Layer 3 of a small transformer language model trained on English Wikipedia (9 layers, counted from 0, width 128).
A neuron's activation on a vector x is GELU(weights . x), where the dot is the dot product.

Input weights of the MLP neurons that the questions are about. A number n stands for (n - 500) times 0.0017.
n1: 391,476,319,713,576,550,560,377,475,327,342,262,481,431,267,760,547,823,363,468,317,600,444,549,344,675,461,471,679,365,408,316,396,496,582,210,485,672,624,413,478,390,531,609,592,477,614,678,635,319,554,413,368,731,593,488,701,473,496,543,406,676,473,808,554,286,718,354,411,736,544,443,416,564,541,461,500,420,719,336,511,577,624,606,464,333,563,562,484,197,664,431,615,576,297,436,454,412,392,496,422,515,336,332,544,427,190,539,538,341,430,628,672,322,477,395,500,522,435,429,552,437,382,668,438,293,442,584
n20: 662,620,549,389,456,458,202,505,828,572,617,355,394,193,669,530,625,689,243,421,523,482,545,655,509,508,582,542,587,235,518,643,398,312,296,472,516,443,402,605,775,526,391,437,615,530,428,534,564,508,589,504,665,682,522,586,356,504,239,444,383,354,517,640,612,445,568,522,500,579,367,617,451,245,758,535,539,392,662,470,458,446,606,412,338,641,483,603,682,354,633,488,523,292,419,500,890,415,330,185,537,637,425,294,676,580,575,626,546,79,345,333,663,404,231,179,264,504,232,561,606,272,547,376,629,395,633,562
n77: 496,449,473,563,336,644,558,442,484,451,534,272,463,595,476,394,468,585,492,198,606,395,445,504,457,656,424,431,256,417,455,515,673,591,588,815,460,336,578,548,556,523,358,507,626,384,183,300,636,555,721,500,476,358,326,611,646,649,423,864,397,531,627,431,500,544,528,294,644,531,371,305,461,360,587,569,489,657,380,397,459,396,305,518,554,408,600,746,562,539,539,414,785,539,567,293,508,440,419,571,617,477,484,661,609,500,496,588,559,658,341,791,697,648,603,697,438,555,478,585,356,241,710,586,504,327,474,590
n99: 257,507,526,570,271,603,656,454,591,615,273,403,410,456,562,496,609,394,579,354,432,601,540,469,485,493,592,746,520,626,599,425,406,320,372,632,442,500,639,391,641,579,343,627,561,535,740,690,300,627,427,360,331,435,375,489,507,553,440,468,543,562,528,356,384,744,493,382,344,780,475,374,434,413,503,714,354,400,685,493,390,455,602,579,518,556,536,458,380,620,413,750,291,558,503,402,518,552,692,518,414,571,431,669,359,514,449,514,401,322,493,352,596,497,393,576,411,561,626,439,438,496,492,420,321,496,181,269
n100: 406,616,500,400,391,554,542,680,376,657,432,367,448,373,513,634,590,424,500,566,490,487,442,524,510,713,553,423,455,482,347,378,408,474,384,578,443,417,654,368,336,305,440,557,490,665,425,571,457,591,506,572,295,620,477,331,465,541,530,316,500,379,472,449,376,718,602,221,559,610,436,431,513,481,482,556,503,591,475,522,594,435,426,382,721,380,434,388,513,697,395,441,563,202,448,401,472,512,745,425,530,509,554,652,306,546,567,428,461,435,690,429,601,509,431,532,418,419,439,342,570,706,561,538,523,649,469,552
n124: 512,660,699,561,325,424,400,431,623,507,534,492,467,667,331,437,465,244,571,476,599,568,316,360,702,282,689,353,578,485,472,489,606,385,396,524,355,454,431,363,692,350,478,356,258,336,284,610,324,421,606,373,449,468,681,434,538,396,567,389,600,557,718,639,360,402,629,461,726,481,485,616,443,568,356,388,299,323,478,433,324,527,386,662,538,625,298,614,382,592,739,490,394,515,383,299,482,522,429,639,429,758,530,636,371,384,500,571,350,419,541,732,556,316,582,379,366,418,599,305,500,444,476,706,458,479,588,339
n152: 695,356,605,714,452,413,431,449,518,446,561,336,297,558,732,331,397,721,252,512,903,97,610,406,469,674,530,568,390,688,264,752,726,601,602,508,561,426,605,621,496,628,654,537,509,413,531,582,395,549,550,295,675,472,729,544,440,751,531,323,339,339,392,470,466,522,473,504,504,770,452,535,792,327,408,509,475,251,358,675,664,509,465,393,328,643,166,580,387,591,504,524,701,617,367,378,521,433,536,460,339,260,665,434,474,450,361,479,279,312,348,369,587,780,487,634,597,569,396,200,604,620,537,396,492,603,638,509
n160: 405,591,712,570,253,500,449,465,542,465,577,222,483,674,463,457,464,473,217,565,481,460,493,435,646,546,383,489,245,665,473,396,507,287,321,414,388,311,603,304,378,468,428,507,511,472,485,488,275,324,479,468,451,340,696,470,475,386,485,259,365,351,409,684,465,395,582,585,585,529,485,612,650,395,470,325,329,535,475,521,355,645,569,769,475,434,328,479,536,524,504,653,650,467,318,533,444,412,496,537,455,359,289,595,286,371,475,453,335,409,461,468,416,289,325,380,422,534,444,367,728,507,412,566,394,279,595,485
n177: 384,234,631,734,433,396,522,136,562,390,469,567,541,456,321,431,324,654,525,518,438,724,631,444,635,360,423,529,489,477,372,353,602,552,469,615,573,595,345,345,543,504,302,440,360,413,388,548,694,336,288,570,602,526,584,138,516,581,390,235,442,437,353,274,439,577,451,596,335,547,334,480,271,292,529,721,592,709,439,485,608,423,421,459,348,457,823,508,437,682,559,486,780,445,545,433,393,511,267,636,297,420,516,528,476,341,602,725,355,518,531,466,600,384,573,313,487,559,436,325,602,352,438,397,435,598,588,309
n213: 730,578,578,598,240,414,359,543,568,398,500,488,581,591,205,488,500,437,479,417,436,492,488,400,406,626,536,449,428,661,691,604,613,566,604,482,564,423,594,420,493,568,416,592,602,282,525,649,586,485,672,400,845,481,269,575,709,245,424,401,226,662,667,367,622,588,316,479,781,636,504,571,435,488,372,492,464,608,336,388,650,467,577,565,231,263,476,658,585,674,398,381,429,390,668,191,685,559,601,521,567,449,419,660,536,535,492,404,577,568,401,780,350,558,814,554,643,530,484,608,403,613,740,748,782,575,567,443
n232: 534,370,309,410,589,496,527,577,694,707,539,464,396,273,459,685,368,242,441,377,394,375,377,511,236,389,468,335,451,395,416,651,558,435,631,493,470,456,325,701,336,540,404,603,441,519,455,739,473,703,442,408,693,383,434,558,488,286,810,705,377,795,570,132,551,450,508,521,484,488,504,355,346,460,406,460,500,376,418,659,481,537,524,266,588,485,691,241,468,447,196,611,321,553,523,322,429,391,651,364,300,402,358,333,601,585,528,464,801,436,587,268,432,481,464,353,310,504,484,588,746,360,338,516,504,482,383,471
n234: 505,396,418,387,703,443,382,438,604,713,583,250,384,445,718,338,549,709,570,351,585,617,709,653,405,463,649,617,445,248,312,509,275,573,668,553,412,423,649,426,472,420,637,219,711,345,436,405,665,411,327,642,519,462,450,445,594,672,225,482,320,360,444,380,605,216,315,253,425,482,599,454,568,563,667,566,632,314,600,451,534,555,608,709,277,496,593,552,590,445,437,450,393,283,612,423,718,261,533,459,695,806,477,351,576,375,410,167,653,275,496,395,182,500,460,803,356,593,483,500,276,232,343,626,853,437,308,672
n244: 450,552,568,636,516,320,422,390,591,768,430,441,447,557,376,140,518,543,562,617,380,333,500,549,428,460,620,396,459,124,458,539,381,564,457,294,422,413,512,521,317,606,355,508,774,302,520,739,654,590,584,500,249,604,205,309,382,648,455,337,527,683,557,409,400,327,324,488,806,414,612,342,604,468,430,410,671,314,592,590,771,508,297,624,398,609,410,593,516,390,357,467,348,476,603,452,604,393,327,241,479,504,349,582,488,538,369,414,504,478,694,477,370,402,484,447,453,437,328,461,306,591,471,221,609,543,542,512
n262: 587,531,614,507,648,467,355,683,615,467,415,582,704,419,514,440,497,368,461,442,583,318,427,497,576,506,520,561,390,460,446,524,500,413,547,231,545,431,427,297,537,432,476,581,363,239,511,523,353,591,447,283,600,187,518,714,333,409,582,399,571,676,378,555,557,407,440,413,409,731,452,588,545,370,372,527,500,314,497,351,582,542,497,327,347,487,531,554,272,614,445,418,582,389,401,510,801,360,650,475,714,487,424,472,363,556,558,503,364,551,527,453,515,327,453,447,695,490,566,469,407,442,558,448,566,194,537,576
n284: 541,524,366,453,465,356,430,475,639,545,479,380,564,576,433,618,411,603,484,552,598,480,472,433,315,675,622,312,434,292,700,239,462,378,488,365,405,645,417,674,528,334,377,585,329,631,345,770,561,171,632,754,593,288,456,488,399,439,472,626,389,347,376,585,371,649,665,615,610,473,449,224,508,683,315,431,565,301,477,389,385,432,586,667,539,621,500,405,527,746,523,686,492,696,654,179,371,598,585,492,427,405,363,482,539,335,835,593,338,594,595,538,389,470,389,612,458,661,598,454,465,702,319,563,471,661,481,555
n285: 523,325,529,347,402,439,364,519,368,483,650,209,559,422,405,429,329,477,263,577,602,449,449,278,416,520,574,372,503,483,167,343,486,555,543,477,490,489,394,376,614,479,414,801,421,445,673,782,433,459,657,639,406,327,489,552,521,496,676,415,532,467,472,267,570,665,575,577,697,614,453,659,562,514,456,589,341,504,542,450,442,308,591,428,679,639,489,504,369,460,417,490,463,406,413,605,549,284,631,577,664,493,478,565,489,233,677,625,449,460,433,370,450,449,546,675,434,629,750,521,471,489,374,642,421,233,566,358
n300: 497,478,619,568,414,577,434,731,347,638,320,541,451,529,365,400,515,619,666,400,310,615,542,482,391,558,603,543,500,441,407,491,531,348,560,407,420,484,500,272,269,604,465,612,463,448,523,624,466,497,429,387,569,515,552,568,588,372,266,783,728,577,396,607,441,724,342,429,497,639,522,438,596,389,432,387,372,554,546,666,724,529,343,452,636,448,528,708,685,373,561,518,424,638,445,420,574,358,513,688,543,488,490,471,513,589,567,355,437,515,556,484,581,585,412,412,466,524,537,469,637,535,503,414,643,486,546,519
n320: 533,540,661,585,440,323,650,458,404,331,567,429,309,219,532,539,631,413,401,418,684,663,448,806,652,620,590,321,455,677,179,649,596,714,406,413,720,436,343,566,442,772,453,749,308,557,589,327,458,697,396,315,665,459,553,480,453,543,455,667,613,316,550,472,469,504,541,524,628,319,680,500,496,655,315,457,617,487,569,563,632,361,528,360,397,529,488,430,456,562,560,346,591,580,707,712,477,746,579,537,595,628,524,686,405,714,540,429,617,441,648,620,471,470,430,447,615,380,688,319,345,524,302,552,646,838,608,552
n322: 439,559,598,688,387,471,500,628,472,571,400,481,533,448,630,375,564,369,532,538,439,446,417,537,473,379,443,695,471,620,435,550,620,567,485,454,678,527,296,411,581,154,642,334,516,601,156,756,515,577,714,596,548,624,698,476,119,401,645,709,329,461,403,697,814,379,480,401,671,627,594,361,797,477,439,504,473,492,447,661,596,293,461,607,404,614,435,534,512,530,360,643,556,402,515,297,587,399,557,504,544,402,414,521,403,399,597,508,515,475,379,455,188,434,351,813,583,624,485,369,376,597,422,269,557,508,300,363
n363: 610,468,234,413,514,428,171,282,519,425,307,627,705,523,486,353,429,691,552,569,533,432,362,586,436,492,491,543,509,258,343,500,289,422,675,479,368,427,192,604,451,446,522,457,395,496,509,409,421,396,649,293,533,325,273,244,473,344,788,327,183,742,618,626,584,778,218,588,620,432,532,561,500,368,682,648,545,156,575,393,729,127,683,638,613,267,630,491,674,616,523,567,542,148,575,409,385,386,547,690,378,575,500,565,654,504,614,487,251,698,442,376,706,556,370,239,602,320,421,649,377,283,399,605,475,451,535,160
n421: 390,411,686,262,289,323,492,254,509,569,608,546,351,616,288,594,351,699,487,395,425,655,419,492,631,707,619,425,512,293,676,363,281,453,322,550,429,668,415,291,435,388,135,695,460,504,633,542,248,205,557,388,295,472,551,534,533,512,631,664,611,441,431,454,328,722,500,568,574,354,437,616,394,412,438,488,685,446,650,347,504,543,390,504,583,754,662,459,382,593,471,353,578,441,654,382,573,411,469,611,443,598,416,545,425,730,727,483,385,554,545,443,190,237,335,36,482,547,472,330,668,479,433,394,419,272,663,564
n423: 374,691,324,582,597,561,409,504,516,448,332,500,563,492,500,621,373,659,383,583,569,461,735,408,508,542,394,540,467,294,289,530,422,390,409,461,446,593,488,632,465,335,462,471,435,415,662,422,665,570,291,164,351,801,685,385,473,329,568,602,360,589,574,354,395,488,516,681,696,561,407,306,313,71,410,576,496,352,500,572,449,595,461,570,619,581,500,334,170,367,636,760,728,578,582,644,601,425,601,603,428,771,492,636,697,556,322,347,412,529,526,557,578,353,356,479,442,525,545,469,508,508,541,613,493,639,447,610
n485: 290,224,549,505,569,433,509,578,367,618,694,451,313,310,283,653,326,469,322,356,260,300,485,389,569,799,462,863,679,415,423,269,741,208,365,545,404,260,520,145,522,316,384,569,301,627,435,756,358,621,321,655,683,560,505,585,229,524,627,56,366,583,575,403,514,606,334,664,686,442,348,560,608,632,518,341,342,427,382,365,737,350,583,546,413,670,553,728,343,419,667,482,228,230,340,564,400,703,449,640,748,495,402,785,593,383,798,582,352,622,648,619,289,314,572,295,453,307,392,365,632,325,598,244,719,611,599,500
n486: 385,261,460,817,263,431,445,678,618,373,622,605,566,478,511,429,533,430,549,409,313,697,378,479,463,617,496,679,329,468,572,435,655,732,486,556,408,398,482,394,421,695,565,735,439,633,493,561,281,500,328,428,568,589,615,552,572,697,262,486,404,621,381,561,645,647,455,537,525,543,496,649,471,551,324,704,375,302,479,332,555,481,562,552,576,663,626,730,416,484,478,547,492,441,532,672,450,708,432,493,523,457,420,552,358,434,482,727,411,537,617,323,769,514,360,745,621,411,549,450,431,638,558,702,523,373,419,463
n501: 590,690,509,452,406,292,380,336,742,578,542,266,336,448,444,450,399,695,527,320,540,551,504,375,509,391,538,692,536,508,598,433,533,703,479,251,516,359,487,500,457,555,390,427,527,361,522,896,405,755,385,470,606,408,478,295,614,588,332,659,517,440,504,860,517,420,932,396,525,716,247,500,500,555,540,567,814,677,492,492,610,478,393,833,470,547,487,591,727,420,659,414,654,629,409,667,670,199,678,461,350,317,521,527,513,635,453,593,270,413,458,621,288,658,357,377,765,677,339,716,513,598,577,612,383,611,554,366
n507: 807,359,322,596,360,244,531,417,392,635,602,516,295,189,342,524,680,342,325,489,466,475,437,706,587,541,520,285,388,504,642,403,687,654,674,627,550,426,471,743,418,606,577,403,410,764,492,523,687,715,603,451,526,527,525,635,500,379,572,568,431,479,551,663,384,517,746,391,781,683,182,496,839,373,511,383,689,203,484,536,492,546,570,535,365,628,476,340,376,473,661,451,610,376,492,578,596,711,419,500,351,668,715,518,566,421,541,610,364,759,552,616,587,480,609,486,311,361,555,504,586,541,496,459,368,522,739,754

Each question shows a token from some text and the vector x that enters the MLP there. A number n stands for (n - 500) times 0.0073.

" 12": 550,375,435,554,688,611,519,661,549,247,594,728,553,626,464,449,502,393,616,608,632,506,412,459,609,400,394,400,528,576,529,431,472,547,568,378,599,645,403,653,298,553,599,846,545,639,452,574,605,406,549,616,341,571,411,385,459,434,449,527,533,621,597,604,426,462,353,526,430,502,499,463,351,464,730,545,251,620,510,449,426,545,513,356,609,331,528,588,554,506,355,533,376,476,366,636,469,577,545,629,423,359,581,276,537,420,390,472,483,492,643,588,405,497,537,450,612,481,429,458,252,632,491,552,337,642,597,553
The neuron with the highest activation: n1

" a": 596,643,620,624,577,543,429,707,593,336,551,490,460,694,474,366,534,318,624,508,565,517,502,483,467,569,440,435,441,772,560,510,517,510,406,534,596,693,551,507,414,538,485,665,421,532,466,626,575,335,529,588,470,496,554,476,477,549,367,439,492,594,549,635,480,547,243,636,431,518,323,540,474,472,637,487,373,638,399,412,403,522,544,458,559,372,476,491,433,447,390,389,479,431,455,795,601,609,525,519,474,519,533,213,577,594,442,466,496,556,543,476,413,538,590,482,396,409,417,514,365,586,617,420,412,636,384,560
The most active neuron and its activation: n213, at about 2

" was": 564,516,596,559,668,575,569,644,573,418,647,503,509,688,481,579,590,338,513,485,732,518,558,414,501,486,564,539,449,588,517,447,490,529,332,534,545,647,558,672,406,433,488,763,509,461,348,565,409,471,443,551,254,485,459,563,361,631,369,561,612,420,532,624,382,591,355,639,393,452,407,555,277,578,627,492,341,660,410,519,424,465,365,415,644,302,464,528,379,366,380,479,511,489,493,813,661,466,568,483,415,579,593,411,505,522,583,655,499,436,520,478,438,506,479,454,539,618,479,355,210,523,649,477,427,640,376,582
The most active neuron and its activation: n100, at about 1.1

" F": 587,453,453,548,537,573,569,771,591,432,614,566,498,646,368,616,462,232,677,521,567,494,510,509,683,541,444,403,433,521,564,360,483,519,503,459,653,601,509,590,474,490,463,532,558,511,404,602,552,515,554,674,383,445,611,498,347,446,422,604,609,607,483,718,544,507,339,470,347,410,371,504,395,448,720,469,382,550,562,538,356,626,379,418,418,395,532,369,508,435,430,384,308,409,262,737,653,701,546,433,454,447,664,275,504,524,426,455,465,633,486,579,470,495,645,447,642,516,480,565,322,624,487,365,354,680,590,633
The most active neuron and its activation: n507, at about 2.2

" villages": 563,642,509,566,603,667,582,827,516,338,526,665,461,601,507,613,588,347,583,402,467,396,507,515,494,537,437,401,408,588,471,351,385,443,388,664,538,764,619,532,471,473,544,775,599,636,402,587,468,279,470,548,215,420,493,499,530,520,493,327,672,587,608,577,429,436,227,600,344,359,606,596,501,466,615,487,426,580,525,533,343,560,548,519,615,541,478,596,434,570,369,385,604,451,309,610,508,571,591,607,347,423,547,280,525,458,396,355,588,399,488,647,424,515,628,368,580,682,358,585,387,494,529,451,413,462,349,718
The neuron with the highest activation: n1

" Sam": 668,604,655,573,706,718,434,780,490,362,435,522,537,597,680,641,413,357,550,517,502,443,729,613,446,471,429,381,439,570,560,343,502,448,284,555,563,550,468,570,384,450,392,738,574,460,401,611,460,351,511,564,272,557,404,540,474,508,465,496,835,586,535,402,525,585,554,662,371,389,586,605,384,522,706,401,399,520,495,520,456,369,357,503,549,334,523,463,431,595,312,390,442,538,395,701,617,477,513,409,411,415,572,295,506,601,527,270,440,504,562,313,621,495,619,468,602,634,447,478,347,456,628,410,570,483,547,542
The neuron with the highest activation: n262

" |": 604,479,627,524,565,576,398,647,453,315,587,593,290,614,447,615,542,504,504,631,485,544,574,341,549,451,348,538,473,534,566,425,425,465,318,775,756,587,597,606,522,454,652,567,525,754,448,600,403,498,453,609,288,592,530,480,492,387,397,555,465,473,423,592,325,456,460,521,353,433,474,556,473,617,779,572,508,591,524,592,506,488,585,565,542,508,441,503,442,481,419,436,383,431,382,670,611,328,688,303,386,505,548,388,580,521,499,517,593,608,368,501,368,524,631,523,513,442,612,535,326,463,620,285,457,619,512,403
The most active neuron and its activation: n322, at about 1

" U": 597,408,596,584,719,610,417,772,532,383,556,670,528,522,456,502,545,233,449,632,564,575,578,520,562,523,503,387,522,463,430,447,557,575,405,469,683,702,468,531,522,605,496,616,562,476,502,613,457,415,718,514,265,539,439,579,472,475,367,379,704,591,587,604,560,585,351,380,360,396,403,544,371,563,735,400,407,634,458,523,345,410,411,453,488,308,497,368,521,493,529,389,475,436,349,777,531,557,555,394,586,426,471,276,575,491,377,573,403,589,583,491,490,572,618,328,670,534,653,580,366,573,581,392,361,564,443,574
The neuron with the highest activation: n262

"apt": 490,480,405,522,434,696,494,566,573,460,636,635,439,577,461,363,508,302,536,543,418,581,549,386,578,400,240,532,537,459,586,597,453,501,530,647,461,764,696,569,546,634,426,571,528,608,593,623,338,443,525,469,386,440,528,493,412,562,415,396,795,644,403,418,518,445,440,634,353,342,429,451,492,791,683,326,379,512,489,513,252,460,409,545,604,376,445,363,520,581,144,447,509,404,435,633,476,391,669,411,562,458,600,258,541,573,530,725,546,429,444,696,611,419,410,521,581,688,612,571,444,439,573,457,659,531,536,523
The neuron with the highest activation: n99

" fl": 565,581,424,355,714,540,459,811,543,299,473,622,463,685,491,434,446,313,590,512,577,495,421,393,694,547,425,486,503,628,695,356,497,629,584,638,551,676,573,568,517,425,464,518,522,527,386,580,371,222,529,563,311,372,451,574,335,462,370,551,590,600,461,628,407,456,301,652,433,484,329,530,424,606,677,442,474,653,503,486,216,638,559,467,595,464,549,376,526,509,505,490,500,549,257,741,527,641,489,573,400,496,640,358,515,504,550,395,431,314,512,561,509,432,622,472,610,580,441,504,220,686,596,448,509,558,496,604
The neuron with the highest activation: n284

" ": 616,514,512,553,630,653,520,724,532,337,681,518,588,663,502,524,360,392,548,512,673,622,604,541,571,449,323,398,410,479,739,504,514,484,384,637,697,605,486,540,506,519,391,651,539,518,289,559,438,348,593,508,276,687,469,414,418,432,355,503,670,423,549,598,449,503,200,558,363,511,546,658,388,616,567,555,429,561,386,498,512,500,385,509,607,407,521,607,395,474,377,457,430,461,308,716,554,562,540,475,227,482,528,306,534,492,550,434,664,700,381,624,548,532,594,474,482,555,649,598,312,540,553,326,355,562,561,366
The three highest activations, in order: n177, n77, n486

"yd": 631,467,460,555,612,685,418,402,595,382,470,528,386,604,679,516,440,194,601,523,446,556,607,260,454,441,323,462,436,558,547,293,372,618,484,397,430,557,731,602,530,490,422,650,626,527,439,562,356,403,488,548,422,541,464,470,407,544,352,653,468,527,486,616,486,619,489,542,312,410,582,585,695,458,818,419,348,614,384,617,437,622,549,583,522,324,306,457,455,549,445,353,541,487,313,637,655,303,634,496,357,446,640,391,574,511,473,431,567,333,584,662,519,409,632,347,624,622,653,612,446,389,557,547,430,724,558,496
Which two neurons fire most, strongest first? n501, n160

" 2010": 597,417,496,653,717,563,271,848,567,254,603,633,418,631,524,379,564,567,624,556,703,565,496,539,376,420,513,389,417,507,486,397,384,541,585,497,600,440,525,638,419,607,405,723,476,463,393,488,524,272,646,499,308,391,370,360,500,374,667,570,748,601,290,473,419,419,395,584,483,475,483,609,503,614,816,400,407,652,514,532,489,446,513,458,636,548,581,532,580,442,349,581,472,437,379,682,503,547,536,567,500,512,485,327,535,258,499,638,506,643,547,534,543,461,524,415,589,650,391,550,118,460,541,442,523,468,464,616
The three highest activations, in order: n363, n285, n262

"\n": 652,590,545,632,612,603,480,770,566,362,584,572,434,704,386,401,498,443,530,500,635,507,558,467,528,492,472,511,406,550,675,473,448,554,417,515,573,648,511,558,464,493,407,639,459,499,426,664,513,318,526,551,376,446,445,541,508,423,409,426,561,551,580,534,438,460,275,494,476,474,388,708,468,473,718,588,380,549,533,508,406,326,540,398,530,286,428,430,457,453,313,465,486,505,449,663,606,597,520,584,424,504,532,379,574,540,435,476,566,537,439,526,389,561,628,444,462,456,571,565,417,591,619,489,360,703,491,516
The neuron with the highest activation: n213

" (": 606,466,585,501,613,613,557,790,566,263,614,575,526,689,441,486,551,568,449,693,707,429,484,443,393,458,542,464,459,479,599,369,514,439,544,547,619,686,572,583,623,451,413,579,461,419,413,596,643,513,589,577,333,419,448,480,525,505,431,517,567,386,504,600,364,573,281,563,340,496,386,610,403,628,660,442,367,581,388,447,408,481,495,324,623,224,598,617,516,419,446,522,473,401,480,767,706,517,425,478,453,491,547,281,564,501,459,540,648,504,461,478,408,426,577,441,468,615,574,562,327,561,581,498,440,673,412,515
The neuron with the highest activation: n285

" Minister": 451,490,608,618,831,638,610,698,568,367,469,549,385,560,542,571,459,337,561,605,493,431,476,439,524,445,407,374,617,581,546,348,392,523,321,580,660,754,605,595,556,573,472,738,380,514,504,590,392,379,527,536,369,456,482,524,371,489,500,249,712,538,656,534,497,605,219,539,460,469,497,593,458,434,772,445,263,612,492,586,362,406,333,494,552,358,498,553,516,532,320,564,533,468,389,625,582,552,584,404,452,393,415,418,475,553,541,542,646,695,523,535,479,493,626,430,568,553,335,507,360,469,577,394,513,550,432,647
The neuron with the highest activation: n485

" Ireland": 552,579,457,545,613,589,310,859,538,330,542,611,521,635,549,630,361,479,630,481,536,465,560,537,494,486,433,432,544,512,444,437,390,393,384,486,572,690,585,589,371,477,506,853,577,519,459,580,468,450,662,710,294,304,464,400,443,450,556,464,566,596,555,540,534,489,314,421,331,276,531,608,452,490,719,551,293,554,540,465,349,465,437,346,598,354,558,493,565,546,354,558,522,346,382,776,480,532,594,496,268,473,547,300,616,447,429,462,589,671,557,700,432,433,537,429,557,672,454,765,382,519,506,460,401,572,549,562
The most active neuron and its activation: n363, at about 2.1

" by": 602,571,499,621,656,597,510,778,491,227,509,535,379,690,469,543,548,431,502,428,747,462,470,443,410,464,529,350,563,622,539,591,480,454,510,371,650,600,506,589,454,510,410,725,474,521,440,681,446,490,563,432,392,462,569,496,370,497,439,466,665,493,452,576,380,501,261,566,426,441,526,641,485,435,689,560,421,714,503,547,328,488,444,447,512,337,430,502,407,540,371,481,528,369,524,746,539,634,495,621,414,507,596,388,585,497,410,562,525,502,642,520,434,407,488,452,476,465,505,514,295,418,506,533,495,560,430,716
The three highest activations, in order: n320, n262, n423

" of": 612,537,581,532,589,501,546,869,616,356,563,701,441,628,542,510,427,371,509,403,649,517,579,525,449,392,562,469,495,694,525,504,537,434,507,365,775,592,451,617,431,453,520,771,517,588,456,713,503,509,558,399,364,342,441,382,476,436,440,457,619,488,363,590,377,525,413,576,446,356,512,457,460,386,619,470,476,605,512,469,476,433,427,451,551,356,448,545,438,498,348,438,501,432,298,747,554,623,483,466,521,484,614,426,481,612,482,400,544,696,551,505,471,483,560,441,520,413,522,426,349,453,407,452,476,621,478,666
The neuron with the highest activation: n320

" 20": 562,341,494,434,718,589,451,735,575,412,710,568,566,714,548,500,630,473,635,718,698,560,412,383,508,405,337,475,339,417,401,430,390,552,638,675,529,589,599,594,341,607,349,614,494,582,498,482,473,482,622,595,302,476,396,402,519,428,379,720,599,441,521,557,443,505,426,501,359,564,431,451,370,722,601,462,336,680,463,594,364,676,482,350,657,317,478,742,477,507,377,462,356,372,498,720,481,493,601,578,522,404,601,356,612,381,359,458,491,628,481,543,429,559,586,381,520,601,440,582,397,514,439,376,321,663,554,529
The neuron with the highest activation: n77

" T": 663,383,450,412,458,591,539,715,598,278,527,604,447,635,567,551,663,271,594,527,525,538,601,496,519,476,582,411,423,466,545,316,468,547,607,555,637,636,616,520,366,559,446,701,541,503,461,643,473,220,537,546,462,532,576,359,462,505,366,459,627,492,507,534,462,543,422,523,352,448,302,389,501,438,570,513,508,677,520,563,524,622,413,325,412,417,430,463,522,630,458,497,595,365,227,603,570,642,572,586,383,449,693,322,649,477,507,498,573,616,441,450,468,458,740,464,689,498,407,477,281,555,562,463,411,533,571,374
The neuron with the highest activation: n177

" as": 558,515,657,579,619,590,608,741,520,266,455,506,461,768,512,475,578,334,536,541,697,416,605,451,480,533,418,486,471,700,603,569,490,471,494,462,658,602,482,578,405,552,279,735,538,553,523,652,435,424,536,486,332,463,540,588,341,559,475,394,554,511,457,610,372,467,354,480,454,469,424,567,385,501,695,481,387,614,591,393,296,472,445,546,523,369,427,621,412,445,331,601,470,556,446,664,493,604,518,551,339,417,461,309,514,602,510,617,598,540,526,455,502,526,476,511,432,516,427,467,291,509,534,460,459,699,379,576
The three highest activations, in order: n99, n160, n152

" 1922": 588,368,521,538,699,660,248,860,593,341,568,648,450,597,466,588,549,509,733,541,684,499,390,518,446,359,394,485,430,549,467,403,335,562,577,510,542,488,480,635,458,491,414,823,459,500,370,481,570,334,603,513,353,477,376,405,474,428,605,567,653,567,390,485,518,384,275,638,400,558,356,643,543,511,715,497,383,767,454,612,439,537,501,386,640,363,504,578,608,474,392,538,589,431,558,705,426,528,609,637,465,517,478,347,612,390,529,534,434,710,580,439,520,253,492,429,569,607,415,476,253,479,511,416,455,502,456,589
The neuron with the highest activation: n363

":": 607,391,694,515,629,529,428,709,600,335,612,459,497,607,448,484,529,336,518,481,671,451,435,431,472,433,482,444,447,571,568,437,488,530,403,492,547,621,495,558,394,541,315,656,454,566,445,636,612,441,626,422,334,520,621,483,429,395,467,528,662,550,464,627,423,503,275,581,405,392,376,578,581,510,769,513,340,540,561,516,407,387,471,496,517,278,571,659,520,487,530,478,418,446,385,687,548,583,526,602,398,619,613,413,616,570,483,568,542,450,330,530,420,454,674,469,474,476,569,528,350,612,617,415,513,655,332,568
The most active neuron and its activation: n124, at about 0.85

" list": 450,537,461,518,471,445,476,634,636,302,536,688,484,638,452,549,497,336,575,552,517,387,509,479,620,493,436,468,482,639,774,385,396,596,411,543,580,634,566,712,435,547,451,845,484,483,427,536,362,423,573,651,205,543,429,569,442,597,386,408,554,423,514,654,412,484,443,568,466,558,360,542,617,709,767,410,465,602,554,613,344,433,514,624,456,434,437,470,466,430,305,413,467,554,305,634,403,561,406,489,329,402,701,325,557,540,490,362,610,499,532,570,442,504,628,340,671,602,489,569,335,480,580,483,479,417,561,770
The neuron with the highest activation: n421

"t": 599,551,464,454,528,488,532,488,608,305,493,588,417,644,562,526,544,196,623,501,621,672,432,461,515,483,365,458,472,478,561,358,478,545,464,486,649,720,602,659,490,580,411,596,492,591,388,575,509,256,489,596,409,606,607,562,365,587,398,448,583,407,376,650,299,404,385,571,273,414,363,487,499,466,687,524,432,660,551,597,387,580,611,448,351,451,454,575,414,462,419,446,495,386,404,644,581,620,612,520,480,414,717,375,583,617,480,478,604,445,560,599,398,329,711,477,590,523,720,580,497,459,558,493,376,591,419,446
Which two neurons fire most, strongest first? n177, n320

"-": 570,491,612,506,616,517,486,864,531,387,668,585,471,711,520,449,650,333,482,570,593,587,506,375,477,540,454,389,481,527,599,437,428,581,484,539,715,586,562,611,635,428,394,633,449,539,374,579,614,442,514,559,264,463,467,468,470,484,472,504,596,479,515,594,475,479,280,544,331,367,347,557,391,584,568,483,459,587,457,393,241,434,516,307,676,432,404,630,415,469,356,420,513,522,491,653,674,480,499,482,483,530,508,272,545,500,502,468,629,670,445,721,465,468,522,419,438,487,574,524,391,479,609,577,445,820,460,489
The three highest activations, in order: n77, n124, n213

"ant": 437,571,544,669,767,648,581,686,381,463,672,480,273,675,608,454,431,396,569,643,508,510,460,369,378,444,410,441,385,607,474,398,558,407,400,420,613,576,518,517,436,387,430,869,534,582,359,542,397,431,538,529,470,534,370,434,406,507,487,428,601,583,434,710,421,532,393,722,606,397,475,657,531,552,650,450,360,546,419,605,453,566,491,471,461,517,498,560,487,452,415,724,488,438,469,660,553,532,472,479,607,415,494,297,563,358,654,378,672,573,470,534,465,330,593,398,540,481,420,610,252,375,597,421,530,613,493,773
The neuron with the highest activation: n485

"|": 625,552,619,629,631,539,476,841,514,372,562,571,444,632,506,370,534,385,508,475,666,508,472,422,551,526,412,396,455,622,662,366,452,539,383,537,692,564,499,592,562,522,510,712,487,575,382,661,503,427,481,591,298,449,485,557,564,450,401,548,576,524,495,625,465,447,285,563,387,369,389,591,402,576,676,497,409,568,518,486,350,340,463,420,497,360,499,489,466,428,317,468,501,469,439,611,630,540,494,543,422,558,579,266,499,501,422,501,528,633,470,598,426,544,559,484,487,385,578,431,417,612,611,517,455,723,474,513
The most active neuron and its activation: n213, at about 0.71